Layer 8 of a small transformer language model trained on English Wikipedia (11 layers, counted from 0, width 64).
In attention head 0, each number of a token's query is one row of weights dot the token's vector x plus its bias. The head spreads its attention over the tokens so far by the softmax of query dot key.

Query weights of the head. A number n stands for (n - 128) times 0.0047.
q0 (bias 0.547): 132, 117, 135, 133, 129, 139, 127, 51, 177, 80, 155, 127, 122, 112, 150, 113, 140, 101, 131, 110, 107, 144, 159, 108, 139, 119, 102, 162, 181, 162, 108, 131, 97, 114, 120, 110, 153, 134, 189, 96, 85, 107, 94, 157, 180, 136, 169, 137, 93, 122, 92, 184, 148, 93, 129, 94, 147, 172, 119, 127, 169, 85, 110, 138
q1 (bias -0.555): 151, 138, 111, 98, 96, 102, 145, 153, 101, 135, 103, 152, 121, 130, 145, 151, 139, 133, 126, 109, 131, 161, 75, 126, 109, 130, 160, 114, 125, 116, 127, 144, 125, 149, 119, 119, 121, 124, 128, 131, 136, 145, 145, 126, 99, 151, 110, 131, 113, 127, 130, 90, 122, 130, 137, 139, 116, 155, 101, 114, 105, 137, 138, 133
q2 (bias 0.536): 97, 126, 132, 115, 136, 153, 142, 127, 153, 119, 127, 125, 121, 105, 134, 125, 112, 131, 119, 144, 70, 148, 164, 158, 122, 100, 75, 137, 137, 155, 165, 109, 119, 116, 129, 148, 130, 129, 120, 84, 110, 131, 111, 153, 169, 152, 141, 164, 131, 149, 191, 193, 162, 115, 97, 113, 136, 126, 126, 114, 138, 86, 146, 127
q3 (bias 0.618): 101, 142, 120, 112, 193, 194, 77, 132, 155, 119, 203, 109, 154, 95, 114, 126, 181, 103, 172, 146, 86, 139, 184, 140, 136, 135, 90, 156, 178, 182, 154, 135, 130, 135, 130, 95, 119, 160, 137, 108, 124, 121, 108, 126, 114, 110, 163, 100, 154, 148, 163, 194, 130, 122, 103, 135, 183, 150, 110, 145, 103, 112, 86, 146
q4 (bias 0.573): 108, 103, 135, 149, 148, 193, 158, 114, 141, 119, 153, 137, 132, 162, 130, 124, 129, 80, 138, 139, 99, 89, 153, 129, 143, 128, 130, 108, 150, 156, 149, 158, 114, 140, 92, 110, 198, 97, 127, 137, 136, 135, 179, 176, 114, 118, 162, 115, 174, 191, 94, 191, 151, 118, 138, 121, 150, 180, 174, 90, 127, 128, 106, 143
q5 (bias -0.630): 147, 148, 114, 62, 117, 72, 130, 147, 94, 124, 107, 149, 105, 162, 125, 194, 90, 150, 86, 76, 164, 215, 122, 100, 155, 64, 118, 132, 83, 108, 139, 105, 141, 160, 154, 139, 98, 123, 92, 151, 137, 106, 98, 152, 131, 96, 121, 128, 125, 89, 211, 7, 121, 98, 182, 132, 106, 75, 88, 142, 124, 183, 157, 128
q6 (bias -0.112): 162, 127, 138, 83, 104, 151, 153, 151, 110, 134, 94, 140, 131, 104, 139, 105, 124, 123, 114, 50, 122, 181, 63, 94, 144, 140, 151, 124, 64, 84, 88, 132, 158, 155, 149, 136, 171, 129, 104, 162, 144, 114, 140, 159, 73, 70, 148, 145, 103, 117, 198, 119, 113, 168, 131, 173, 45, 131, 73, 134, 132, 178, 167, 117
q7 (bias 0.014): 144, 86, 137, 131, 98, 132, 117, 101, 137, 169, 182, 168, 78, 139, 94, 106, 169, 125, 128, 163, 123, 105, 44, 106, 141, 186, 150, 165, 66, 76, 177, 207, 130, 85, 75, 116, 94, 110, 132, 92, 142, 96, 155, 172, 88, 163, 96, 94, 97, 186, 131, 111, 121, 155, 137, 138, 72, 153, 119, 150, 6, 137, 99, 170
q8 (bias -0.033): 133, 171, 164, 111, 144, 100, 118, 151, 111, 169, 132, 115, 147, 137, 165, 102, 124, 179, 173, 143, 120, 105, 212, 145, 234, 152, 203, 135, 168, 142, 166, 120, 170, 146, 135, 142, 117, 177, 104, 65, 118, 138, 107, 177, 135, 110, 113, 112, 121, 133, 146, 168, 108, 118, 133, 148, 192, 74, 135, 175, 193, 148, 57, 136
q9 (bias -0.007): 159, 100, 134, 158, 118, 124, 144, 150, 194, 137, 157, 77, 143, 181, 173, 124, 104, 150, 124, 115, 173, 115, 185, 118, 163, 151, 149, 122, 105, 188, 150, 113, 130, 158, 113, 94, 162, 71, 88, 102, 125, 108, 96, 106, 104, 116, 138, 170, 147, 149, 152, 133, 149, 164, 59, 170, 135, 102, 179, 140, 75, 80, 119, 131
q10 (bias -0.152): 213, 144, 103, 168, 115, 8, 172, 126, 123, 136, 143, 143, 53, 135, 126, 81, 121, 107, 92, 126, 165, 185, 103, 183, 107, 112, 160, 121, 202, 114, 133, 120, 105, 95, 119, 182, 170, 160, 146, 130, 174, 108, 132, 68, 88, 109, 130, 91, 130, 137, 120, 104, 130, 156, 111, 114, 129, 100, 177, 165, 117, 168, 166, 158
q11 (bias -0.081): 137, 122, 114, 90, 176, 181, 122, 117, 137, 157, 115, 133, 193, 123, 94, 82, 134, 154, 103, 166, 135, 138, 109, 55, 87, 127, 109, 55, 144, 130, 152, 123, 142, 109, 168, 123, 157, 134, 171, 124, 152, 169, 129, 101, 95, 80, 79, 107, 99, 125, 101, 181, 91, 114, 117, 117, 42, 149, 95, 92, 115, 119, 162, 124
q12 (bias 0.063): 177, 89, 186, 70, 138, 72, 96, 114, 137, 94, 106, 164, 119, 153, 130, 128, 111, 155, 180, 97, 114, 65, 185, 111, 93, 162, 185, 114, 183, 169, 134, 42, 180, 133, 171, 114, 76, 217, 138, 91, 126, 145, 157, 128, 180, 101, 118, 174, 135, 143, 165, 198, 186, 152, 163, 116, 165, 144, 108, 111, 144, 140, 125, 139
q13 (bias -0.064): 92, 148, 114, 131, 103, 107, 105, 121, 119, 97, 75, 96, 124, 95, 92, 129, 56, 120, 118, 158, 96, 58, 81, 220, 227, 150, 144, 72, 89, 106, 115, 101, 117, 145, 166, 174, 99, 117, 97, 25, 140, 122, 136, 168, 54, 154, 99, 156, 150, 149, 90, 198, 138, 136, 171, 119, 121, 118, 159, 124, 101, 147, 109, 122
q14 (bias -0.079): 92, 166, 130, 119, 53, 104, 153, 178, 178, 162, 71, 98, 90, 128, 148, 123, 108, 97, 126, 90, 108, 147, 105, 153, 193, 168, 113, 79, 146, 139, 113, 142, 80, 125, 148, 123, 168, 119, 151, 123, 131, 83, 86, 95, 142, 160, 123, 166, 81, 85, 139, 70, 130, 128, 61, 140, 108, 151, 109, 198, 153, 157, 155, 171
q15 (bias -0.059): 193, 89, 142, 161, 148, 157, 116, 137, 118, 133, 151, 147, 132, 178, 133, 171, 142, 99, 126, 111, 136, 153, 92, 151, 93, 101, 151, 82, 139, 156, 116, 117, 133, 138, 130, 90, 114, 115, 108, 125, 142, 125, 119, 75, 104, 99, 102, 118, 184, 111, 120, 128, 99, 121, 118, 140, 130, 40, 157, 113, 105, 139, 78, 106
q16 (bias -0.081): 140, 151, 145, 97, 111, 141, 142, 123, 115, 168, 100, 121, 123, 124, 148, 110, 103, 137, 129, 102, 115, 136, 122, 118, 136, 144, 154, 113, 76, 140, 73, 140, 114, 128, 133, 139, 116, 150, 128, 135, 95, 118, 123, 144, 129, 112, 100, 114, 121, 101, 137, 110, 103, 119, 160, 114, 122, 123, 114, 137, 136, 151, 134, 133
q17 (bias 0.218): 136, 97, 117, 170, 152, 131, 109, 157, 90, 103, 125, 122, 142, 157, 132, 98, 154, 102, 130, 115, 145, 103, 142, 118, 144, 130, 154, 112, 107, 105, 157, 128, 171, 113, 130, 107, 138, 162, 147, 143, 158, 132, 118, 133, 116, 117, 125, 101, 145, 121, 154, 127, 116, 166, 116, 119, 131, 101, 119, 125, 116, 147, 133, 136
q18 (bias -0.711): 181, 100, 132, 148, 116, 105, 127, 91, 110, 141, 50, 124, 133, 118, 152, 136, 112, 99, 100, 125, 138, 157, 135, 120, 121, 163, 141, 86, 89, 169, 59, 153, 116, 135, 139, 128, 130, 164, 135, 112, 100, 123, 151, 128, 110, 122, 75, 172, 114, 113, 120, 62, 140, 98, 143, 181, 98, 112, 99, 98, 104, 148, 146, 120
q19 (bias -0.237): 93, 140, 137, 169, 139, 131, 155, 127, 120, 117, 153, 138, 132, 118, 74, 150, 130, 168, 97, 156, 131, 108, 132, 146, 151, 166, 155, 110, 143, 148, 106, 105, 99, 105, 102, 125, 160, 138, 112, 129, 117, 100, 147, 100, 122, 138, 158, 101, 106, 162, 72, 125, 97, 131, 127, 100, 186, 158, 113, 115, 143, 141, 106, 136
q20 (bias -0.133): 160, 131, 152, 162, 138, 138, 157, 75, 176, 131, 83, 77, 155, 144, 128, 123, 154, 126, 122, 133, 156, 126, 146, 161, 110, 134, 96, 137, 57, 100, 138, 123, 93, 100, 145, 148, 158, 109, 125, 118, 130, 101, 127, 132, 158, 113, 154, 154, 132, 124, 139, 188, 137, 139, 102, 121, 77, 156, 155, 108, 118, 89, 102, 94
q21 (bias -0.096): 153, 136, 130, 92, 120, 115, 159, 117, 89, 137, 91, 91, 135, 127, 116, 157, 123, 196, 101, 119, 161, 138, 106, 124, 95, 133, 121, 123, 97, 106, 82, 149, 158, 128, 146, 144, 128, 140, 148, 98, 160, 166, 194, 179, 97, 146, 66, 131, 137, 140, 123, 103, 117, 135, 188, 109, 151, 118, 116, 124, 122, 109, 125, 153
q22 (bias 0.314): 124, 111, 69, 135, 132, 121, 142, 104, 154, 139, 140, 121, 93, 133, 139, 139, 140, 37, 108, 112, 171, 202, 178, 131, 112, 132, 118, 165, 125, 146, 223, 93, 134, 159, 133, 119, 142, 74, 74, 119, 78, 73, 103, 114, 120, 132, 185, 97, 119, 96, 184, 91, 140, 144, 53, 151, 113, 123, 180, 154, 140, 157, 127, 154
q23 (bias 0.137): 165, 115, 138, 151, 80, 90, 140, 92, 158, 159, 137, 119, 182, 93, 161, 112, 113, 175, 120, 95, 152, 132, 168, 173, 164, 199, 167, 186, 199, 112, 42, 120, 54, 139, 147, 129, 152, 124, 132, 86, 104, 134, 67, 187, 141, 135, 80, 141, 134, 153, 71, 70, 105, 155, 105, 122, 143, 91, 129, 97, 104, 175, 129, 93
q24 (bias -0.073): 138, 146, 143, 98, 144, 164, 134, 143, 130, 137, 186, 140, 138, 67, 173, 124, 157, 140, 154, 114, 72, 126, 187, 116, 151, 92, 131, 50, 141, 156, 152, 155, 125, 103, 104, 117, 93, 163, 125, 150, 59, 109, 169, 127, 114, 119, 122, 137, 118, 123, 133, 109, 171, 184, 112, 74, 117, 133, 145, 167, 129, 107, 101, 96
q25 (bias 0.215): 119, 157, 138, 102, 142, 122, 126, 95, 129, 120, 75, 87, 74, 174, 112, 152, 132, 190, 135, 134, 135, 111, 61, 142, 140, 88, 101, 138, 156, 77, 89, 154, 118, 192, 131, 132, 165, 116, 214, 88, 130, 121, 124, 151, 96, 126, 156, 143, 131, 118, 144, 143, 140, 135, 165, 120, 57, 158, 71, 156, 145, 126, 127, 159
q26 (bias 0.110): 141, 149, 136, 157, 159, 160, 127, 91, 92, 184, 101, 161, 164, 141, 134, 132, 108, 153, 121, 186, 69, 56, 75, 192, 135, 181, 154, 93, 126, 125, 142, 103, 117, 110, 144, 210, 108, 149, 63, 88, 117, 86, 139, 180, 115, 96, 107, 171, 136, 123, 99, 73, 137, 84, 160, 129, 121, 174, 94, 133, 113, 117, 102, 92
q27 (bias 0.062): 105, 133, 167, 111, 147, 86, 117, 118, 134, 142, 96, 159, 142, 126, 97, 155, 150, 105, 99, 51, 121, 154, 106, 120, 103, 133, 87, 76, 129, 143, 152, 142, 103, 186, 138, 130, 153, 70, 98, 96, 82, 126, 160, 132, 122, 148, 102, 122, 147, 97, 93, 84, 180, 119, 150, 120, 111, 173, 204, 44, 98, 141, 80, 112
q28 (bias 0.097): 155, 153, 91, 126, 131, 132, 95, 92, 198, 157, 101, 117, 170, 151, 150, 97, 154, 44, 183, 96, 125, 154, 99, 111, 203, 104, 177, 153, 144, 128, 170, 129, 134, 102, 94, 137, 175, 175, 112, 92, 142, 170, 93, 93, 71, 148, 165, 119, 139, 201, 140, 111, 110, 125, 140, 168, 87, 120, 159, 113, 134, 132, 107, 165
q29 (bias -0.193): 148, 164, 95, 100, 126, 108, 188, 89, 126, 96, 150, 110, 124, 109, 143, 150, 141, 93, 138, 131, 144, 162, 135, 136, 95, 118, 87, 130, 196, 125, 143, 106, 103, 124, 97, 70, 124, 101, 114, 138, 126, 97, 81, 179, 71, 173, 87, 179, 101, 151, 87, 102, 94, 142, 108, 164, 168, 149, 83, 117, 154, 87, 41, 112
q30 (bias -0.040): 115, 101, 136, 171, 151, 182, 132, 103, 143, 130, 147, 144, 141, 135, 113, 138, 154, 127, 86, 199, 118, 116, 159, 75, 158, 111, 119, 82, 212, 149, 120, 70, 169, 82, 128, 84, 158, 149, 145, 108, 125, 99, 131, 237, 105, 162, 143, 135, 74, 164, 112, 139, 129, 109, 97, 54, 117, 124, 177, 162, 164, 126, 140, 141
q31 (bias 0.007): 182, 120, 145, 147, 101, 88, 140, 138, 117, 206, 106, 156, 174, 154, 121, 145, 149, 147, 165, 97, 127, 168, 175, 165, 112, 101, 93, 136, 138, 130, 131, 69, 154, 71, 99, 227, 137, 116, 199, 85, 129, 83, 188, 145, 74, 123, 125, 127, 102, 114, 123, 166, 119, 156, 151, 139, 155, 157, 94, 89, 187, 174, 151, 141

Each question shows a short text with each token's key, already scaled and adjusted for position as the last token sees it. A number n stands for (n - 128) times 0.013.

Then comes the last token's vector x. A number n stands for (n - 128) times 0.036.

0 " m": 93, 128, 139, 145, 143, 43, 192, 144, 142, 160, 136, 115, 114, 115, 135, 129, 135, 181, 85, 97, 88, 184, 187, 142, 135, 131, 156, 146, 104, 122, 128, 131
1 "ic": 107, 111, 123, 164, 170, 71, 193, 133, 136, 154, 151, 91, 126, 128, 132, 121, 115, 156, 83, 103, 118, 141, 180, 136, 125, 123, 158, 133, 138, 131, 140, 120
2 "ro": 136, 100, 145, 121, 158, 67, 178, 116, 160, 155, 123, 120, 141, 127, 124, 126, 95, 133, 99, 103, 95, 159, 198, 138, 136, 128, 177, 130, 118, 130, 142, 146
3 "s": 142, 102, 117, 149, 163, 70, 152, 135, 144, 136, 124, 112, 127, 125, 130, 121, 119, 120, 106, 122, 96, 151, 189, 140, 124, 129, 173, 130, 122, 135, 148, 132
4 "y": 148, 96, 149, 141, 154, 64, 157, 148, 127, 157, 125, 133, 138, 124, 114, 145, 137, 106, 106, 130, 92, 167, 192, 131, 145, 134, 166, 143, 118, 127, 136, 131
x: 119, 112, 136, 169, 138, 160, 121, 111, 150, 132, 99, 95, 182, 132, 154, 131, 116, 85, 147, 90, 95, 87, 125, 88, 135, 115, 150, 138, 123, 139, 137, 169, 153, 153, 153, 126, 128, 71, 97, 118, 134, 146, 141, 108, 103, 131, 131, 107, 132, 117, 99, 119, 123, 157, 95, 164, 141, 101, 172, 113, 128, 140, 117, 147
Which token does the last token look at most, and with what share of its attention? 1 "ic", with about 50%

0 "ment": 92, 97, 124, 147, 139, 38, 178, 135, 139, 137, 132, 129, 124, 133, 137, 144, 149, 172, 101, 108, 80, 174, 192, 139, 136, 123, 174, 132, 104, 125, 127, 132
1 "s": 88, 85, 134, 148, 136, 34, 184, 136, 135, 135, 130, 130, 126, 129, 129, 148, 107, 161, 97, 107, 86, 180, 197, 139, 134, 132, 172, 129, 108, 127, 125, 128
2 "'": 120, 66, 150, 165, 144, 38, 190, 123, 154, 124, 129, 128, 144, 125, 144, 147, 82, 136, 93, 94, 77, 187, 191, 142, 121, 123, 164, 137, 97, 135, 122, 124
3 " ": 162, 97, 142, 143, 140, 64, 178, 124, 132, 137, 119, 113, 136, 119, 118, 137, 128, 133, 131, 81, 95, 152, 185, 153, 123, 142, 166, 126, 116, 121, 133, 137
4 "da": 157, 88, 168, 140, 144, 62, 185, 157, 143, 155, 135, 135, 112, 136, 99, 129, 138, 114, 113, 118, 106, 162, 200, 145, 114, 149, 160, 126, 120, 136, 139, 133
x: 118, 84, 145, 125, 143, 140, 128, 167, 146, 133, 121, 133, 125, 72, 87, 157, 132, 151, 135, 132, 108, 104, 129, 80, 144, 138, 131, 135, 138, 149, 120, 145, 152, 138, 187, 117, 146, 127, 131, 122, 42, 164, 121, 130, 141, 131, 174, 128, 128, 151, 101, 150, 79, 117, 72, 136, 135, 165, 143, 166, 115, 156, 120, 169
Which two tokens does the last token look at most, in order? 2 "'", 4 "da"

0 "act": 86, 98, 138, 141, 136, 68, 170, 146, 141, 135, 114, 127, 99, 123, 131, 151, 144, 175, 100, 104, 91, 153, 185, 140, 135, 121, 178, 128, 94, 128, 128, 136
1 "ress": 87, 82, 154, 143, 127, 46, 179, 135, 137, 129, 116, 133, 117, 124, 140, 153, 104, 163, 110, 97, 83, 155, 194, 137, 135, 130, 165, 122, 100, 127, 124, 140
2 "es": 120, 63, 140, 151, 136, 42, 174, 137, 133, 143, 135, 132, 124, 133, 119, 155, 81, 144, 106, 113, 84, 177, 195, 141, 126, 126, 174, 134, 109, 133, 126, 122
3 " Lo": 164, 92, 145, 158, 156, 61, 202, 125, 143, 158, 135, 126, 134, 125, 126, 135, 115, 122, 89, 106, 94, 158, 187, 126, 121, 129, 184, 125, 136, 135, 144, 148
4 "re": 163, 103, 145, 133, 156, 50, 173, 125, 150, 138, 137, 128, 129, 144, 141, 117, 151, 101, 115, 101, 97, 164, 185, 144, 132, 118, 181, 121, 126, 137, 153, 149
x: 95, 124, 126, 130, 106, 152, 123, 131, 150, 172, 99, 133, 205, 108, 132, 106, 104, 140, 179, 168, 110, 111, 141, 127, 192, 148, 107, 174, 104, 146, 150, 104, 138, 147, 111, 134, 169, 132, 88, 123, 106, 128, 117, 141, 132, 146, 138, 116, 131, 119, 99, 149, 145, 138, 120, 132, 128, 84, 157, 103, 138, 99, 137, 118
Which token does the last token look at most, and with what share of its attention? 4 "re", with about 50%

0 "ur": 94, 100, 123, 130, 130, 49, 171, 130, 130, 139, 131, 126, 120, 146, 149, 131, 142, 168, 104, 114, 83, 158, 183, 142, 141, 121, 179, 127, 117, 128, 144, 140
1 "f": 100, 100, 123, 144, 158, 69, 170, 138, 143, 152, 126, 137, 128, 145, 141, 121, 103, 159, 108, 109, 108, 168, 192, 149, 125, 120, 170, 139, 100, 122, 157, 108
2 "way": 125, 77, 146, 134, 138, 35, 178, 132, 140, 137, 124, 131, 137, 146, 146, 136, 88, 135, 104, 113, 89, 167, 194, 132, 131, 127, 179, 132, 108, 126, 138, 130
3 " Park": 167, 72, 147, 149, 137, 28, 189, 132, 145, 141, 128, 133, 135, 141, 134, 147, 101, 111, 106, 110, 85, 171, 188, 132, 120, 130, 183, 137, 124, 128, 130, 132
4 " |": 172, 77, 161, 152, 153, 42, 182, 137, 141, 135, 142, 131, 145, 129, 128, 145, 154, 108, 109, 85, 89, 185, 192, 138, 103, 139, 166, 134, 130, 118, 124, 130
x: 86, 120, 130, 115, 116, 166, 110, 121, 112, 113, 56, 117, 158, 152, 127, 135, 161, 161, 156, 108, 118, 115, 104, 120, 90, 130, 121, 126, 136, 141, 126, 146, 128, 195, 136, 133, 150, 152, 113, 118, 87, 156, 151, 102, 173, 108, 125, 137, 123, 147, 112, 129, 128, 142, 136, 145, 146, 88, 85, 126, 142, 115, 117, 143
Which two tokens does the last token look at most, in order? 4 " |", 3 " Park"

0 "r": 97, 112, 124, 123, 143, 61, 172, 133, 149, 143, 133, 128, 131, 146, 134, 125, 138, 155, 104, 121, 86, 139, 186, 143, 149, 122, 176, 130, 127, 125, 161, 138
1 "s": 98, 95, 126, 139, 139, 44, 182, 127, 148, 132, 130, 130, 140, 129, 126, 135, 107, 151, 104, 113, 91, 163, 191, 141, 139, 128, 168, 129, 125, 127, 140, 138
2 " a": 126, 80, 140, 180, 147, 46, 189, 151, 127, 122, 135, 103, 141, 127, 135, 152, 104, 132, 95, 106, 73, 184, 174, 162, 123, 138, 168, 126, 110, 149, 153, 131
3 "va": 167, 85, 149, 142, 142, 57, 184, 127, 149, 165, 140, 111, 111, 112, 118, 142, 110, 129, 97, 101, 79, 161, 165, 161, 123, 120, 186, 120, 116, 133, 147, 155
4 "il": 151, 104, 129, 150, 171, 69, 151, 150, 121, 116, 131, 137, 134, 136, 131, 136, 135, 107, 101, 133, 101, 163, 191, 129, 122, 128, 157, 119, 98, 152, 143, 129
x: 111, 149, 121, 147, 127, 148, 125, 99, 118, 148, 127, 96, 161, 94, 138, 97, 159, 117, 131, 152, 130, 145, 164, 108, 116, 122, 127, 89, 77, 128, 183, 158, 152, 116, 151, 100, 173, 133, 94, 171, 104, 109, 122, 93, 128, 107, 66, 96, 145, 161, 136, 143, 123, 148, 88, 126, 127, 88, 162, 140, 123, 128, 115, 112
Which two tokens does the last token look at most, in order? 1 "s", 0 "r"

0 "ch": 96, 106, 126, 140, 141, 56, 187, 138, 142, 137, 119, 130, 136, 137, 138, 138, 143, 169, 92, 121, 99, 160, 178, 148, 147, 134, 173, 138, 125, 126, 138, 137
1 "an": 98, 101, 138, 129, 141, 53, 177, 131, 145, 129, 125, 133, 130, 132, 131, 133, 105, 151, 110, 118, 100, 156, 188, 146, 147, 129, 191, 126, 126, 123, 136, 134
2 "ism": 124, 73, 133, 150, 136, 36, 177, 129, 144, 139, 125, 131, 131, 128, 139, 146, 90, 130, 110, 116, 86, 170, 193, 146, 136, 127, 185, 129, 116, 126, 132, 133
3 "s": 165, 81, 141, 157, 144, 36, 184, 129, 139, 136, 131, 128, 135, 131, 130, 146, 106, 116, 101, 108, 85, 176, 195, 139, 136, 132, 170, 133, 114, 129, 130, 132
4 " for": 169, 81, 157, 174, 147, 39, 186, 132, 134, 138, 141, 138, 118, 131, 128, 139, 141, 100, 111, 91, 95, 191, 203, 136, 119, 137, 162, 120, 100, 142, 128, 119
x: 116, 134, 132, 102, 140, 124, 127, 103, 129, 147, 89, 110, 155, 75, 123, 134, 158, 112, 165, 135, 97, 86, 127, 152, 109, 143, 143, 99, 139, 151, 168, 123, 140, 208, 159, 149, 158, 121, 144, 117, 116, 181, 107, 151, 146, 121, 99, 102, 124, 143, 101, 133, 121, 102, 138, 146, 124, 111, 114, 117, 136, 155, 107, 147
To which token does the last token give the most attention? 3 "s"

0 " |": 74, 127, 134, 122, 161, 25, 193, 131, 141, 142, 147, 119, 148, 128, 144, 136, 134, 177, 84, 73, 80, 207, 192, 133, 107, 131, 163, 135, 119, 126, 130, 120
1 " 1": 112, 126, 145, 123, 163, 40, 195, 132, 132, 148, 141, 127, 145, 121, 125, 135, 84, 163, 97, 87, 76, 180, 186, 125, 122, 139, 179, 134, 108, 141, 137, 107
2 "+": 138, 86, 145, 159, 157, 39, 171, 157, 158, 133, 157, 110, 145, 148, 134, 145, 102, 139, 87, 99, 90, 199, 191, 138, 128, 123, 167, 124, 119, 138, 113, 114
3 "3": 183, 82, 175, 115, 148, 57, 192, 127, 158, 152, 138, 136, 156, 137, 128, 151, 126, 143, 110, 93, 75, 160, 178, 127, 130, 135, 176, 137, 126, 118, 132, 119
4 "⁄": 134, 105, 158, 155, 158, 46, 157, 155, 155, 138, 133, 122, 131, 149, 133, 138, 140, 119, 101, 110, 90, 185, 211, 133, 133, 146, 167, 122, 122, 125, 129, 118
x: 122, 129, 82, 101, 107, 114, 91, 101, 120, 115, 97, 114, 161, 95, 115, 121, 111, 127, 131, 141, 142, 59, 125, 138, 145, 128, 164, 160, 127, 162, 125, 166, 127, 162, 118, 109, 97, 173, 139, 114, 153, 150, 152, 137, 126, 164, 148, 142, 124, 118, 116, 159, 142, 176, 92, 161, 148, 165, 144, 162, 98, 93, 139, 142
To which token does the last token give the most attention? 2 "+"

0 " in": 91, 111, 131, 164, 160, 46, 199, 132, 135, 146, 133, 109, 125, 131, 133, 145, 142, 174, 101, 74, 86, 201, 208, 140, 107, 120, 164, 119, 95, 149, 143, 127
1 " the": 95, 82, 143, 173, 139, 38, 192, 137, 143, 117, 136, 134, 140, 137, 141, 148, 117, 156, 101, 89, 73, 190, 187, 155, 124, 133, 154, 129, 107, 136, 142, 123
2 " ": 143, 101, 141, 146, 137, 69, 175, 119, 136, 142, 124, 106, 134, 119, 115, 132, 103, 147, 133, 82, 95, 146, 179, 156, 120, 140, 173, 129, 127, 121, 136, 131
3 "field": 171, 71, 145, 157, 128, 37, 187, 159, 133, 135, 132, 129, 130, 137, 134, 149, 102, 109, 109, 112, 85, 175, 196, 130, 134, 136, 176, 134, 113, 127, 136, 127
4 " of": 165, 76, 151, 172, 142, 37, 189, 141, 135, 135, 124, 142, 128, 128, 119, 148, 138, 97, 119, 102, 85, 176, 195, 136, 125, 131, 158, 125, 98, 139, 141, 108
x: 110, 136, 133, 127, 142, 117, 149, 111, 139, 118, 77, 103, 196, 103, 144, 144, 126, 102, 161, 134, 87, 83, 120, 142, 98, 124, 165, 97, 145, 166, 149, 114, 122, 169, 165, 146, 128, 120, 155, 123, 112, 175, 113, 126, 133, 117, 105, 85, 108, 142, 115, 144, 109, 158, 127, 166, 136, 116, 135, 123, 114, 174, 100, 139
To which token does the last token give the most attention? 1 " the"

0 ".": 93, 129, 132, 135, 144, 9, 190, 120, 143, 163, 134, 128, 127, 128, 146, 144, 143, 177, 80, 78, 81, 221, 211, 134, 135, 129, 171, 124, 102, 132, 113, 126
1 " The": 93, 86, 136, 181, 139, 34, 199, 128, 144, 121, 141, 144, 137, 138, 146, 139, 116, 158, 95, 91, 76, 181, 192, 149, 122, 142, 166, 132, 104, 125, 132, 120
2 "y": 108, 70, 129, 175, 121, 33, 186, 124, 142, 127, 140, 128, 143, 141, 108, 141, 86, 127, 76, 103, 66, 180, 182, 136, 142, 134, 179, 136, 110, 148, 127, 117
3 " di": 162, 75, 157, 155, 146, 55, 183, 152, 127, 153, 120, 109, 137, 128, 129, 137, 126, 123, 111, 97, 84, 164, 175, 143, 102, 121, 153, 137, 105, 140, 135, 150
4 "v": 152, 98, 158, 148, 162, 48, 193, 130, 145, 154, 134, 126, 114, 130, 114, 136, 140, 118, 94, 99, 94, 176, 193, 152, 142, 112, 165, 124, 126, 141, 148, 148
x: 122, 91, 107, 167, 121, 163, 118, 124, 103, 119, 115, 121, 132, 89, 90, 136, 119, 128, 132, 160, 97, 94, 144, 107, 107, 100, 151, 137, 172, 139, 159, 89, 120, 125, 163, 118, 132, 156, 125, 56, 83, 108, 153, 132, 154, 125, 168, 134, 158, 169, 103, 171, 118, 115, 100, 137, 104, 151, 107, 111, 115, 141, 160, 97
Which two tokens does the last token look at most, in order? 2 "y", 4 "v"

0 "di": 104, 119, 130, 118, 152, 64, 160, 125, 152, 138, 111, 123, 149, 139, 142, 114, 128, 143, 112, 115, 95, 138, 191, 143, 146, 121, 186, 115, 112, 143, 149, 148
1 "e": 97, 84, 138, 133, 146, 56, 179, 140, 150, 122, 113, 143, 129, 131, 138, 120, 109, 150, 105, 96, 92, 166, 192, 145, 134, 134, 179, 125, 120, 135, 129, 139
2 " |": 134, 82, 152, 141, 152, 39, 186, 138, 145, 132, 136, 130, 147, 129, 130, 142, 78, 153, 99, 76, 86, 192, 194, 139, 106, 141, 164, 135, 127, 122, 123, 133
3 " ": 161, 110, 145, 130, 155, 52, 176, 109, 138, 131, 114, 116, 146, 115, 113, 128, 140, 149, 134, 77, 97, 163, 183, 145, 118, 145, 166, 122, 113, 118, 126, 129
4 " |": 161, 87, 165, 144, 152, 30, 178, 151, 145, 140, 153, 122, 151, 118, 128, 126, 156, 120, 103, 71, 77, 193, 182, 142, 115, 134, 155, 130, 125, 119, 126, 129
x: 104, 127, 136, 146, 116, 115, 95, 131, 90, 109, 85, 94, 135, 146, 114, 136, 145, 181, 170, 134, 117, 126, 101, 110, 99, 115, 122, 139, 145, 140, 107, 145, 127, 195, 131, 136, 146, 156, 115, 86, 115, 154, 136, 69, 155, 137, 145, 123, 123, 151, 102, 139, 133, 136, 119, 158, 147, 96, 125, 136, 129, 107, 111, 133
Which token does the last token look at most, and with what share of its attention? 2 " |", with about 50%

0 ".": 93, 129, 132, 135, 144, 9, 190, 120, 143, 163, 134, 128, 127, 128, 146, 144, 143, 177, 80, 78, 81, 221, 211, 134, 135, 129, 171, 124, 102, 132, 113, 126
1 "89": 103, 108, 150, 120, 140, 42, 177, 132, 136, 148, 136, 142, 146, 129, 124, 143, 84, 165, 99, 99, 70, 174, 190, 134, 137, 136, 181, 134, 103, 124, 120, 98
2 " at": 139, 94, 139, 159, 161, 30, 190, 142, 137, 143, 145, 119, 140, 139, 124, 141, 85, 152, 111, 92, 85, 198, 209, 130, 99, 131, 144, 119, 109, 120, 135, 124
3 " P": 155, 94, 133, 165, 154, 36, 196, 122, 148, 130, 154, 98, 124, 132, 149, 123, 117, 129, 84, 106, 95, 177, 190, 152, 122, 138, 159, 135, 130, 140, 141, 126
4 "ar": 142, 106, 137, 143, 155, 51, 193, 109, 137, 136, 107, 121, 139, 132, 148, 113, 145, 128, 120, 102, 104, 124, 166, 131, 140, 134, 169, 123, 118, 124, 161, 134
x: 170, 121, 137, 150, 115, 118, 150, 98, 138, 150, 136, 115, 213, 124, 141, 115, 144, 120, 133, 149, 131, 129, 152, 132, 149, 143, 96, 156, 155, 131, 119, 84, 116, 96, 92, 166, 161, 143, 142, 115, 121, 149, 146, 146, 129, 70, 134, 133, 164, 188, 118, 187, 118, 108, 128, 122, 166, 141, 131, 122, 131, 123, 119, 145
Which token does the last token look at most, and with what share of its attention? 3 " P", with about 70%